Layer 14 of a small transformer language model trained on English Wikipedia (18 layers, counted from 0, width 128). Numbers have three digits each and are written without spaces.
Take only the direct path to the model's output, skipping the later layers: a vector added to the residual stream pushes a token's score in proportion to its dot product with that token's output vector.

Output vectors of the tokens that the questions are about. A number n stands for (n - 500) times 0.02.
"quare": 510468492517493506573501551503493492500487489491501511472525507477518529490503483473470524487452479544468496507520521531535482531518513496554471487475510523492577484483494489493506503533527465524503489497505453505466500496490473523520495509510535449471515481476494531514520513472477482504504468465543507472507499482489500529489487521541546442507531487484508518473467509491461492504490
" district": 487492507511491464526497517522438507506455504497509511496517477465499521498511484484460495498473498513472491465496497492550459509528511498510499498503527513504547524479503493478495541523520505534486483478511479521498507524475489538542466511493518479487495495509509508528519503464511495487461473518526484488490508520516526500504478503510516510506502494495510482484483525488501492517490
"islative": 477496491490519496514456510516461528483427541522465552471521495484536488492520443466502492495484495552475463475502512547534525535515523468515467455510559523514546516493453533444440540536515446531498491469491525520507528521469471521516460506459561496489522512490477492527543532494483476524498455477530525476455433476512525512528511516556534473537493506454540457466517535475504498491474
"ia |": 498467487505500509516480546459499499499451479480486532489517494498519485496506458519453497510508483515514492508530531522507523505551506466539480482507530526526543503524504500500506499520519492507504457513479491501471509535485474470532480502515559461500506481511516501507526525485460511473474478520502472486462514533475509481535483506565540512507480529471524506473444520494473484453459
"thlet": 509468478505505456547467546516474519478470503491505502497530488513483520489516465458518476502509489557489485461531542540512556500548519485501483480477483501499544544503456468522487529546503489540491474488508478530527440518484505508530455542493485474465527500497518530510564504464465520469517494478520515470481468511539537505525467528523508471475475483473488482476466541485473500484506
"por": 474468518483513460556464511495450552470473547497493530496496492501504496495505468468474494527512483536490489496520477509569501471508508532521494479507529515526521517484506466497487495551571515533500518493480492512465489502479480488532460532464539514475462520516472516498534520503444517480475470501499493489460477517548487516542482511538515497543508468466479535509479523473500459466493
" farm": 487504506525514489570506518482499501510471484478501528501504469461502513498515501473513501512491485494467505470511497514509503521511508504521504463523521491512550528494504500484485513535538483527487477498501491532482484492472498511521489509475511491494525490482509524514504480489486514485479482503511495498479503509499496503510475522508512478479486510486529477490484527485499503478487
" squad": 507500490497541487529497540503525519503470496500500530512517462490545516500520487452501489491501502519460479466536514531504488527523509503493486457476502479481516496511468498483503488536531482544521481489500504536503456539459504493524465560459503476498489494494497517498520501479505525504466483516491513493487472546514511495552452522516517480520493498489490457495523499517471447483488
"|---|---": 412419585645702342969248781269420510560167495407345647397693261369650603443634240276340536650316490664278298258714673727729689692736655363698417325410576520583759607418339521607352709691565340714618360450564397624292377636198400433655349754396754299363630533275605773621702765327345557402384277477686465321271206559511589685841235649897784287623321624293729405311258617408332346350359
"keep": 496506450518512514529481547499474483470452480478512535476497479498481583498503480492488498498515482461450455495499537545528503521539502515477496482479544479533514539523486473498437515504465502525556520510471494515511490519465529480536468544449522495484508539448508489551535527503495486446495465498531478501496489518508505503554487540532527467496479493471508516477493547509469464484481
"rey": 520496512485512494543482515496486514514486513471473509527516485516513503496504489483493543528483500523493499499555554547512524531500500462503526492477511502510526486523531494504484502533466499498524510491519474502482495493490466473538458503437538462480521525487522537493494468435441541479480484474495503485443476523509509527494515557561541502488482521493488499489483492463471513481415
"ritten": 478493517534521495597516517467512466488501517449475521524512467492509516487516465539482495504462495478498433510565520554513483516503533465552549429515531506516488554524496533542461508531515450554546478496515469515446484521484480507510493566487505429464523506469535516528550537481469472452495440478522470486471496530459485523538453517557522474579466484471475494441480521492477481468470
"arly life": 513514527565494439509506558480490535508445536470468590462547473498475520483529484504434478525445546573514502512546551492561509555506534496510549449463494499506503569491484539452467553520496445575565400541518502512377395487483499511537440506450580489509545518418516476528570554494437513513486413498511515468529469527497476468534434531633543441483402503516457488431458561476493454480480
" tournament": 495491508500545456533494502512482511503468494494498499522516490505507493498509481476474481471479516522468466478541519530540498521527507476493499493484498487489527506505461495479513521492520507515519492511509497533499450541471487479533494529482511472489482476501533510517523503487492495475502490515527526481510473517515533511532479483513530484531507525485509494496492523510465454457459
" FC": 478496507504516490511467519519508489480459482508515515508522505494508529501507483480466498498499493530508486491508501528525496501541505522527492477494517504517508507495490492491482503521515502529489488487497502507495459511472503498504473533478525486515496479498516525531509503490487510491468484482506499498495455528519518503521467506510527503504487499484477495508495512503475478493490
"]": 476511466515506508553507499472532474502487483542474472503520493472505450499501473479509509498454526527456500469513569528542495484537502498580507459494503569509502498509460473497460501531489515527528504490476461541453468545487514476527488504500502517493537548390498492576546522485467531464481458537482485502489497496502467549557479512526536506427480520439533528473495499490460511491494
" Theatre": 502515496497498481520469507493523507490491474463477547483506495485506546498501482492479497481472484523498506474532515526544524504513502504509510485488519487522530501491468487526501505509523449519506484516532469528452487524473473522535494514486518497486528485454500493519514477500445500473474482515521491467484500514499531503533500529521555500514503520476505481505496542490472465493486
"overnment": 511481517543536468559499497500490503522452535475480521458505480482503491492511447497465493485474519512446476486532538580506528538518521496558531466500530515507518539512513491518446535564473467561453478452475469529523518491484451535517483517461524490475527514500515503504544513496476473478480470486502505495471446548455487536562486495555505467500454531466526464491467522454513519498466
"Scientific classification": 505495484511495498577469533493423554538473518472497538463539493468513517492519459460426493534415503538464435444547528551508527462520512492543517476494570584510508543527476497479474499528522519521502443514506493552536495502458479458520464556484541380532530528442493610556552488481450517442467461470480452501507478509463488522556489505543537471547503487507511472483486501493481460469512
" touch": 488478500512499483561486545467491484513479497473483509512506496467515504498516501473508481518470506518486459493525499548537514507530509485498496481483501500496518486504488521494501518527487489499512487499504480550490458503462508495511448496501491479497506526473514547516530527494478509503520482488545511494490498495527511495515490499511521513495452521461531498490515514492476476469496
" cm": 481479507528519502545475551469496513519448503482449503500512500519475503496513488485510481509465472499468461492538512519465516525533527491509505484491514466525506519525477507489487533509502496524527480498550496527473491504476504531525467494510512487480515495474518529498528526497440531523500510500518510503475464455491504520545481487533548502493472481521517508467504503466470483489467
"echnology": 500464472483493453566510530501486534494479480464482558473526434529504551488507469494465517518461549491452487481487567569547528522534517472594492489474555536500520509501483527530449500527510499542531480495533507521492491476481469532502425497449575507487489493467508516514566479520451481498452501492557479478467467531495469497510493510574577475501454532419513448486448508447487498474506
"q mi)": 490492513481485504632502585457451566516458486464484545487565500482563522489522468446493453486429483554489466522533562554550469527519539470581464432488533581501543486512451507476478517545469513579484473437521484497484470535464493552525502504476556494484479492427469547533543508448411479440486436507464477496489467473475481583507474490593536492489529512461542447499494497498436521508516
" Islands": 461465485500514493534471520472478506518474475494488529476501493466498534498502477505472524493487473543452475481522537524491513542526502524513498477517523504532487529498465470497473521499532498522521474515539481516463514521462516453545482475487499496490474483496516524502522514520493527490459488483529501500480546514526505537529486523525510462486509538492511467481500527475485480492474
"pts": 468521535491492449565484525466467500515464542459471474532498498489505494498508449496491456542508460500494448465580511506567550478487528460519460491481524497549484560506455476476481513523495513538498515526525483519513477530460447493533488521479511488470453518447520540511542540473472526514475468537571486493479447525483470523582510530564535475508493469505481504462521540525482474435488
" railway": 463474505516494471557498510511509500491466469492496520478513474469543519498508487461487496479462510497448511475520487493521504531534506509515512489504545494524538533509490498517495516537529501540519464469509466537497473524482493526517497500485539451499505492470510530536500501498486522476478484484508519486458483516509495502494481528510531489514508501465501484492492546478495472497480
" goals": 481487497493509460542486504483474491514449487482474536503514488512494505498519500502510502506482505498488428480544499534557521473527521476514512452484481523517510505512472512489488486527500483531518520501527512537520465538470507482535481546466500472506513522455532534519558521474503512506454505518494517504480469529535496489516484497513505515476432504493501475500491531501469475470480
"CAA": 515492483532514486563467526492500505488457488490482530473521480496505493488507466454471478499474516557506462455540520537527505504526524485492483470502512500496505467505454534482497538504495506524494473510489486543479482520489488481511460553485523506496522490502520546515515504490500513489509479503536529479489483520501547516533489489544514476468491534435498479483478503479508483499509
" | |": 497485505509490493492479525487491508524472483520486506489523480489502524499509488480466502495481489491504491499512498528491529499537516468540489476519506498513520497530474515475508518508493487537508474507508479522519472526478491497484475500490529501488507499461539516525511519498457511477516481487519499496507479517532511489535474529534520493509481490504514525479461495503475473475493
"en |": 477511492528495476538467536449501512503464492497478538509510500488488532495504469493461500503453488537506477501533509515508534516529504456553469503476502489516524466511483493532501506543525510523511492491476474497480497529483466522491474506496560485528501469519516514510522496488439504490505459517479496511484502516493506486528482506563480489504484537479536509483487556492484482467477

Output weights of attention head 0. The head adds the sum of these rows, row i times number i of z. A number n stands for (n - 500) times 0.00098.
o0: 550399543487564485604532455666553567468249322609456590544495657672227498565468400485614365712629404524362516535455565529323460609678391494751545559624647666462632542262414479559284616494603645506443645299617490785811505181513527476774463649503325571637652466489481656369574300508369499377718430609744424536486498424560287492541635572495277213322229338270273369532423218434577553396747
o1: 695450520440598408759540579637314649477402165721203531417618545411478453527575490478292792425277490643422531540652622524465637439344506616485515433655616588625861375342609527371300523559462258488557546494623374457590246184400421514495360690565540565469562387511328442242433504481503435719430589295703509476625104503389656490517705381429603686232535609729308593346633529462508539623526
o2: 530585435757099358689596398755417563216395347273641606502471473543560733480606581354455501355254447388373472480567488573579686626549307457404660473598540355581799593373581535491521559586648226611556509650365166423358418469653372948592527599452530412487602164230562467670491383695620483558534392241397278260514658522596593497307554579405802474622491373464616656392310614484457669396475
o3: 634368362505432820438242899361498615677691506632380541663611442444336434263440513494733552501512546564671422507543666305349507548381411665421428625563451486434437384646601395309451508428268714354405410600551478520603389340468558261507476589637381503640286626435486521371745356346401695513567336456497773928369622202472662555488384453656281579341388778713410596344352502329316565386585
o4: 616384423521266397506432607403633560424522349680494507438432409708386850446397587413262383330707652488873463275395299623533510525664470434469485617523482558339374260551344507461573567334496556507419319657494519696507471334585603250471533581573405381430489500559577675703440445433572780657665674372567599468713399622683658310554350291491441735581539483485575609638432480508427304273359
o5: 381556424578238554520689479383668476386441386201503492534264382574509548607435421351428392465608454429455522536474324430538535406512476620362545533388593578496385592387401411661402221437572412609618320691550515617461549533634569561248456408580682567436690548469401496702442500622412705616519587507514334205653343536234555473729453604531776550410575420502527419561683600668532697489397
o6: 737620322540317667373371587236671394645724667064458557480333353587287592546275454545579265476735685678763469523520719395625584465333363383427709686396436397727412606538471512645570543507616268404611524562609256665371441467251374463495650548699590656445724448290440485436639211613207380490613369709426523683365684283155489459724526647482756405528284404399565579703504497327491397391517
o7: 476510510379629602560397517548635199508444628477570466402712413290530384339653735691629518662305818508316428520392429251549478646644434547432365483300297433309438540458699617454646244410447548422821523472572732676387437627345496499662369462196427549637437820491721425477544562894601538591383546395394558643472674439528506736646607404351553486461233307393474377479469246565536491471402
o8: 425649505655602509654639481256399230377304613521593588353222464595398494755365434364479518575579450651503461373607365433505367791340357434530397344438585477374399613448425564433488485685748451613389088549702588424211667564548485608463579322462558508382676388508330494536330508458512559452524517575451330480602572750489447845617332620327618440514636370556664495662621579463300681596307
o9: 300547498712402629520553567458732451565390348605622485681239509448704654606334634319538337385536494396434497333234295715279444687557526582479442437542455491578478630592355450270627525922570573514369345382414487453538683710700724444481534328439674476352301453415370508520524485407807692498494431364477444556337666583546335355701618455356591448488485667831682552546498490527340499470360
o10: 487536481438109772681709394421690514435483472461554434372411473459268692253657318554771668634296522352355360490709495676506478657499367403432598682581465511435519577629716587474701467618565489337517477461622357427515555380588732563413509458607432606229247506440475473607495524439386799410497543542546351579398572292444413727545406543527552690772295369475376484620502365513257759495367
o11: 431599732267457463757483522581486568510415672599520572394444613297555479439471591670314251321737526436515481383399490526651261594279592508780435457501653428641727610436602754472299605435698647539394585442386529711463651431409650474500523374496604346430520402478632661497301608400770754538481423492512531447547513645383430479651421199334270275409399592583538453473708476411561470479276
o12: 311544496581371609406428756350480464448561523546738658544436528518465382353556649839543581613485337555562593421102465408578528815336571635693509523364491663535537530406669570351321562671533701477225448414257448241545749453573290696606334381372453583499540447506551402508429460316535598305467272360437347575407707414516332620492574471827307366304564517516577459386336486479646774479540
o13: 585332637269349316589290387769460660386612609567772661418781571373451396437550619366654561536686640716625538600406639284554470519605639460507428694703554428660360573507449466309406479501508525590456662475646350653489467602596536540552644505427392501697342522423583503561401479369343478391417566511592330336664463351735689392415489386262469609425463538373562254557253512367537504650639
o14: 585622307543341420526414681510518670498499427656683465521468357825260770631468427477410457538548389557619289680646555718290624348673454303550583468479384337489394576361205603271535659361583455699463407425425630677710154586658442336366469588424453682535627440384613615512444454274326462731869516577521331481582608553715603307587289322537773525617402325658530640794430410504365465332464
o15: 527319636485504598309319453411738307285505557437438459413466419435681483885321683517596505744444453490611444499556539577580439521581544373455282335506368496546211422632365454627629551809402559527551590382462492380371543672532438308350603681503538431652224621402428605496655638444628614486501627486486415426567462603497421391516442597499441609659536712538502441329665414456462475484500
o16: 351593652491442575220650304493646599358603446510516525624288425633634590724385499551447417422578480500533605358556572553341541523546253688364286271475333543349328483456496445523456266475456184586635500488498630424312472652441551631616557783375563760608473528608635328393636516505438482309260351694540613462442399492460543288721447681465563554592585599474158478563740544397673317643389
o17: 439208670518665705460579438495518494463617597397215426550534466556402624531498485537623581599436516483635390726719736692508515611317456401165703419592464309519585415315608404418470543422331267423666495754582315394661554466545477427520647552690326341478658399510590634268408493501351485463798437489532571430722530293462492612431344507549679621463588666571677513289371584118356585635383
o18: 362574552681287372590703538101327554394490575433501474566439312437483421502656709560487489352648678342558519411605590323330496491545551710573748516682597550484458600507565448604430755599617338724386374355612403600495678309572433462619630423628667469503635465474313484282590388674514348517610415596393469623530447505142554625547341155461535386427693520568607196512469604543601585480394
o19: 395467640164230445616369530424678509549697516449860560497627577489540692629321549739582605555392523514648464495587478318615454652605448432680466497468432440786303280750611490666470394295594737440476661587576621291314404439738501559356740469502375595518475573379547409479342412575278684242677649441397236359325565396402403473490552495575526463622425368430503618299496278329454646536467
o20: 550565426405494561469402588326524347415528690457436610465618343689454504168734440469583436841695451570403435871450509381351394435465703424421454357392511682399339471175797586376401451679338272521653364556465701763559620274347569681444409478414467445767563640399387557381827328583523644615384418310630269468713385395263562623569380328486384541407256412931415418357723549536646580647527
o21: 471389543469500517508656442438780460342590469570558591426566512438571574269540561713532682559286437125554634417558356280547653677455449644536548364654602714802332520484728375673633385750546492535573381349787528385589676431384469569536475413415416542415495399680281510378388560600576688230692691480542378459455431589480046422427524533641380549352579299670537563286475647612337306399604
o22: 453629335678299285403485461477604332265576218571646603529766451714456474451300581661516445598665415511880636262345443581782494628505297639610686556539599589485404220411367585520332525480461590357435491473383551733578455301702463503504343661621384696430586367546301578478693364609326520698588429390525512335510349747796638398591410352580330488546463310398339448734536521583738532362659
o23: 571339533498305671672441751434594472837281627691357611595486487352700743509552740582399227429433435296465479592574423552253415566481629428424533364442521582490604475753757401599214483734554700507652493485458476286641651531687673382311275333784610423592357254465529602307453706804781514551642558233429536607502336362116446610772536407399430523402459445753438501418620359575430507278449
o24: 350541426798478488303562537543592376359519585633345601505436520677431557669344710592369351486361553659668458527530744709670232845393476390564424335709436509288626218472491431677450524563323526415580578362331335602653331472689500642624239379692372706308706363531393610336576386558619465690670359601694613468472636227424401454470532476437396389493396667489461467628367386639573219615546
o25: 333307549340445607494414573302790421491455396364551327553655477619494581465489468457620427369428591532452368415358649562385517361556546492430572420485607398302047296453513655778683393431605705321977449459765621551618348510646333365482590620629587362440407542633486587364471593524448534604662666592420642307531432600540463451712483276624585539702513445477349514419556312442381416500646
o26: 456522489535473462482572589334780535590745441523320445509578470531629448107576742539408571367625608308644394458537428412512663414503537462315709590587686361500332297725593341703488331425653494365952470381600287619366427666356553323385849605801635451397561523457309565527277372687402643402685661486535525381511524391225293238639398612391623808353641468562742533597489695403294269529728
o27: 539366503169382433593264358568436386426618777455545558652673645377382653394569427381424467392481468593479365652628510240465327732348501396678608367595492542462578477432667709652444481569618446424449590647804519296281493283435587496352576379425373473339524526287552567532229489519509422574444586596546335332589444388420512846617517505408673562574459598429511500359707476477523522866513
o28: 353507343478962589680585489671843513456386313617461267570629594394601516221455439533608403491451474454459764245464231326551277642788537692580629282568522341563707424419642231521302395765629845563549414274603668614479492515575621261349604662139291210485336517632440812540231267468627466449689546415522552446569573401679247590381382632525502474351587668314432330452742430541415281671472
o29: 238563421414118528595351695525578427362226513409291485526693590244203459456449708452518677386718623324442556528577372500348760584570446673645407225525451464452442477656723513500463518472470630671833469613506672438481397522474576353569414553422561530522485303417551317573407459655652632705632506355289528508421693701598513332501465447448687622345245550405576464665416486575417270195713
o30: 791450616556513393462626315605423448368649446349516421453438368681633582969332534699435621523391402463291526454589645737690357357603525470395535392369450574514586628432338723488660629513437415662503579322454315394581421407560247677539472671479644570551638489486584427723652616484544495522328518623596571468467404639418405550373473419486418333531549366352377445493495393417508569492300
o31: 581477570102497484532283548573422650752570647294438518503637698591605604466383396494703298235601440697415418333319368610387383344504573479687477485511524399701509548541766464396446541262640665599773699457359609522586822729509631346439627529393563351633347368503449286566547428476325632338471619551134414501533133684332748549540535553428342311589460509648513576452666473461557437278363

Each question shows a token from some text and the vector z that the head gathered there. A number n stands for (n - 500) times 0.0091.

"ice": 520501510513502452507479449493481465494490530504477465450548509531471466441464528471502554469546
Pushed up most: " | |"

"\n": 511436452488534469546476529541511509500423556516501497514532494523465540461523516484451562513551
Pushed up most: "ia |"

"| K": 519451528483498492539502482548534466507485529558511466460523534538467478474495493486487563526511
Pushed up most: "keep"

"1": 447447519323468623497535438517513533457564452469589324548522517576593473380617492545543604494539
Pushed up most: " railway"

"7": 499505475488571521498509529497485439483451559574535480473474545508539436485539506501589503542425
Which of these tokens does it push down most? "q mi)"

" J": 528507474497532532556426528534553460495464565519512513470536499499470481473489511473484474526515
Which of these tokens does it push down most? " district"

" M": 551500514502500470520530477548516509503471496531503472423509517498474523502492489499525571535511
Which two tokens does it push up most, strongest first? "|---|---", "keep"

"e,": 523553533528507491455435466525543469497433526523522508486521500571492493511447502439505450522456
Which of these tokens does it push down most? " tournament"

"ing |": 527525521465562493552444498484560469473473570575490491468526518499503456482488501523540421552515
Which of these tokens does it push down most? " Islands"

"–": 586460518580517459546543547524355521419622453524392482459458597393754574560526477478544540390487
Pushed up most: "CAA"

" (aged ": 672206484425640552281487653657483715625754534636557614673580543476463678507704591421482617238471
Pushed up most: " Islands"

", ": 561520506541519471502458487473490474511491531518506479512518485571496425448486525497535545491498
Pushed up most: "thlet"

" W": 518479504487542492525528441541534517524484542550483427427485588513469481451499507513484547534519
Which two tokens does it push up most, strongest first? " goals", "keep"

"18": 543490462505510474540472496552516496501441564489529478472513511516452522471489533485470540503533
Which of these tokens does it push down most? " district"

" ": 481501515377493544498504538542482531457514493446521394520477464539581499442532504518543579466494
Pushed up most: " railway"

" | ": 538467457529554503506527487476498475442493508566516486402524565516553500476537481538545509467526
Which of these tokens does it push down most? "|---|---"

"ang": 507526531510479522473418493533543467549482508560501502490608486534493489428485492458534491535579
Which two tokens does it push up most, strongest first? "q mi)", "rey"

") |": 540507455544520519470493488530455462479472540539585472523518534507477538463444540451546544487534
Pushed up most: " squad"

" its": 468586476425402630483511439532255565478479421473758347585386546485535512616464372330451374549562
Which two tokens does it push up most, strongest first? "islative", "overnment"

"st": 503501504500564454531519483543529538530487548525539472472504577502487464509516466564502516501513
Pushed up most: "arly life"

" William": 522533551568512433552517469562487462542471443599497500458478588428534505464445457485442578503506
Which of these tokens does it push down most? " railway"

" general": 562607594535452548453521484572430548628567555434620337635398621560544571626440352373460552610577
Pushed up most: "overnment"

" in the": 686546549645462492671429395442480599486355531367507556770460540498550621499446548384196556666558
Pushed up most: "arly life"

"arn": 527477550488492497539469473483465494487492491505451459460562488480509548490451489508473566477469
Which of these tokens does it push down most? " squad"

" P": 470521461589409531566492509449509429591524499548498538452637502537433478432458429477536558458553
Which two tokens does it push up most, strongest first? "rey", "q mi)"

" March ": 399406542413282632613583546491490473393528377579545475586561475536568486375562506638580503507491
Pushed up most: "ritten"

"ou": 465585630382487319314457736711499730812765126456465207628500252425558435297359150551529246673490
Pushed up most: " district"

"or": 549406657579396633634595355454426433468592459404641363525435509582550496569377405324349429494479
Which of these tokens does it push down most? "|---|---"

" of the": 513603518489535539468505487489379533487486476498589447474449516450573531532505387405497465540505
Which of these tokens does it push down most? "ritten"

" |": 503492534478488527570446501541452471521468527495572494558519496504484481502437553451499542497493
Which two tokens does it push up most, strongest first? " Theatre", "arly life"

" La": 580531446533470514523505541497506469501504512487477443517477561516534509458480474496500485474518
Pushed up most: "Scientific classification"

"es": 496594519438441607486483458534323559499494445466698362554398569512536509558468340372474436562546
Pushed up most: "islative"

"un": 474615674497320432392399523529541406662436503506423588415716342720547532549512444419508463563475
Pushed up most: "quare"

"e": 552533477543521491480467538476521505519526563494484462522514552525561519486510516548474521458534
Pushed up most: "Scientific classification"

"ă": 567511504580497472482418494514540481500487555478486526514570509500489549502444467475452485475517
Pushed up most: "q mi)"

"12": 537520543495513467507472499470525470528440548501510466502509484598503393441528509517522539537470
Which of these tokens does it push down most? "islative"

"ren": 559513468533513493487474536490516508523525556503486455529507558522541521479519509544486506464538
Pushed up most: "Scientific classification"

"005": 528506488485483470521497464504514467468480535489492466445525507526464469461479514495507539494541
Which of these tokens does it push down most? "overnment"

"ver": 519480505486542491524529440541535518525485542549483427427485589513469481452499506514484547534519
Pushed up most: " goals"

"| S": 456355564473310735629492725508569334613455403518629546423607574554434551487358447537544492524584
Pushed up most: "ritten"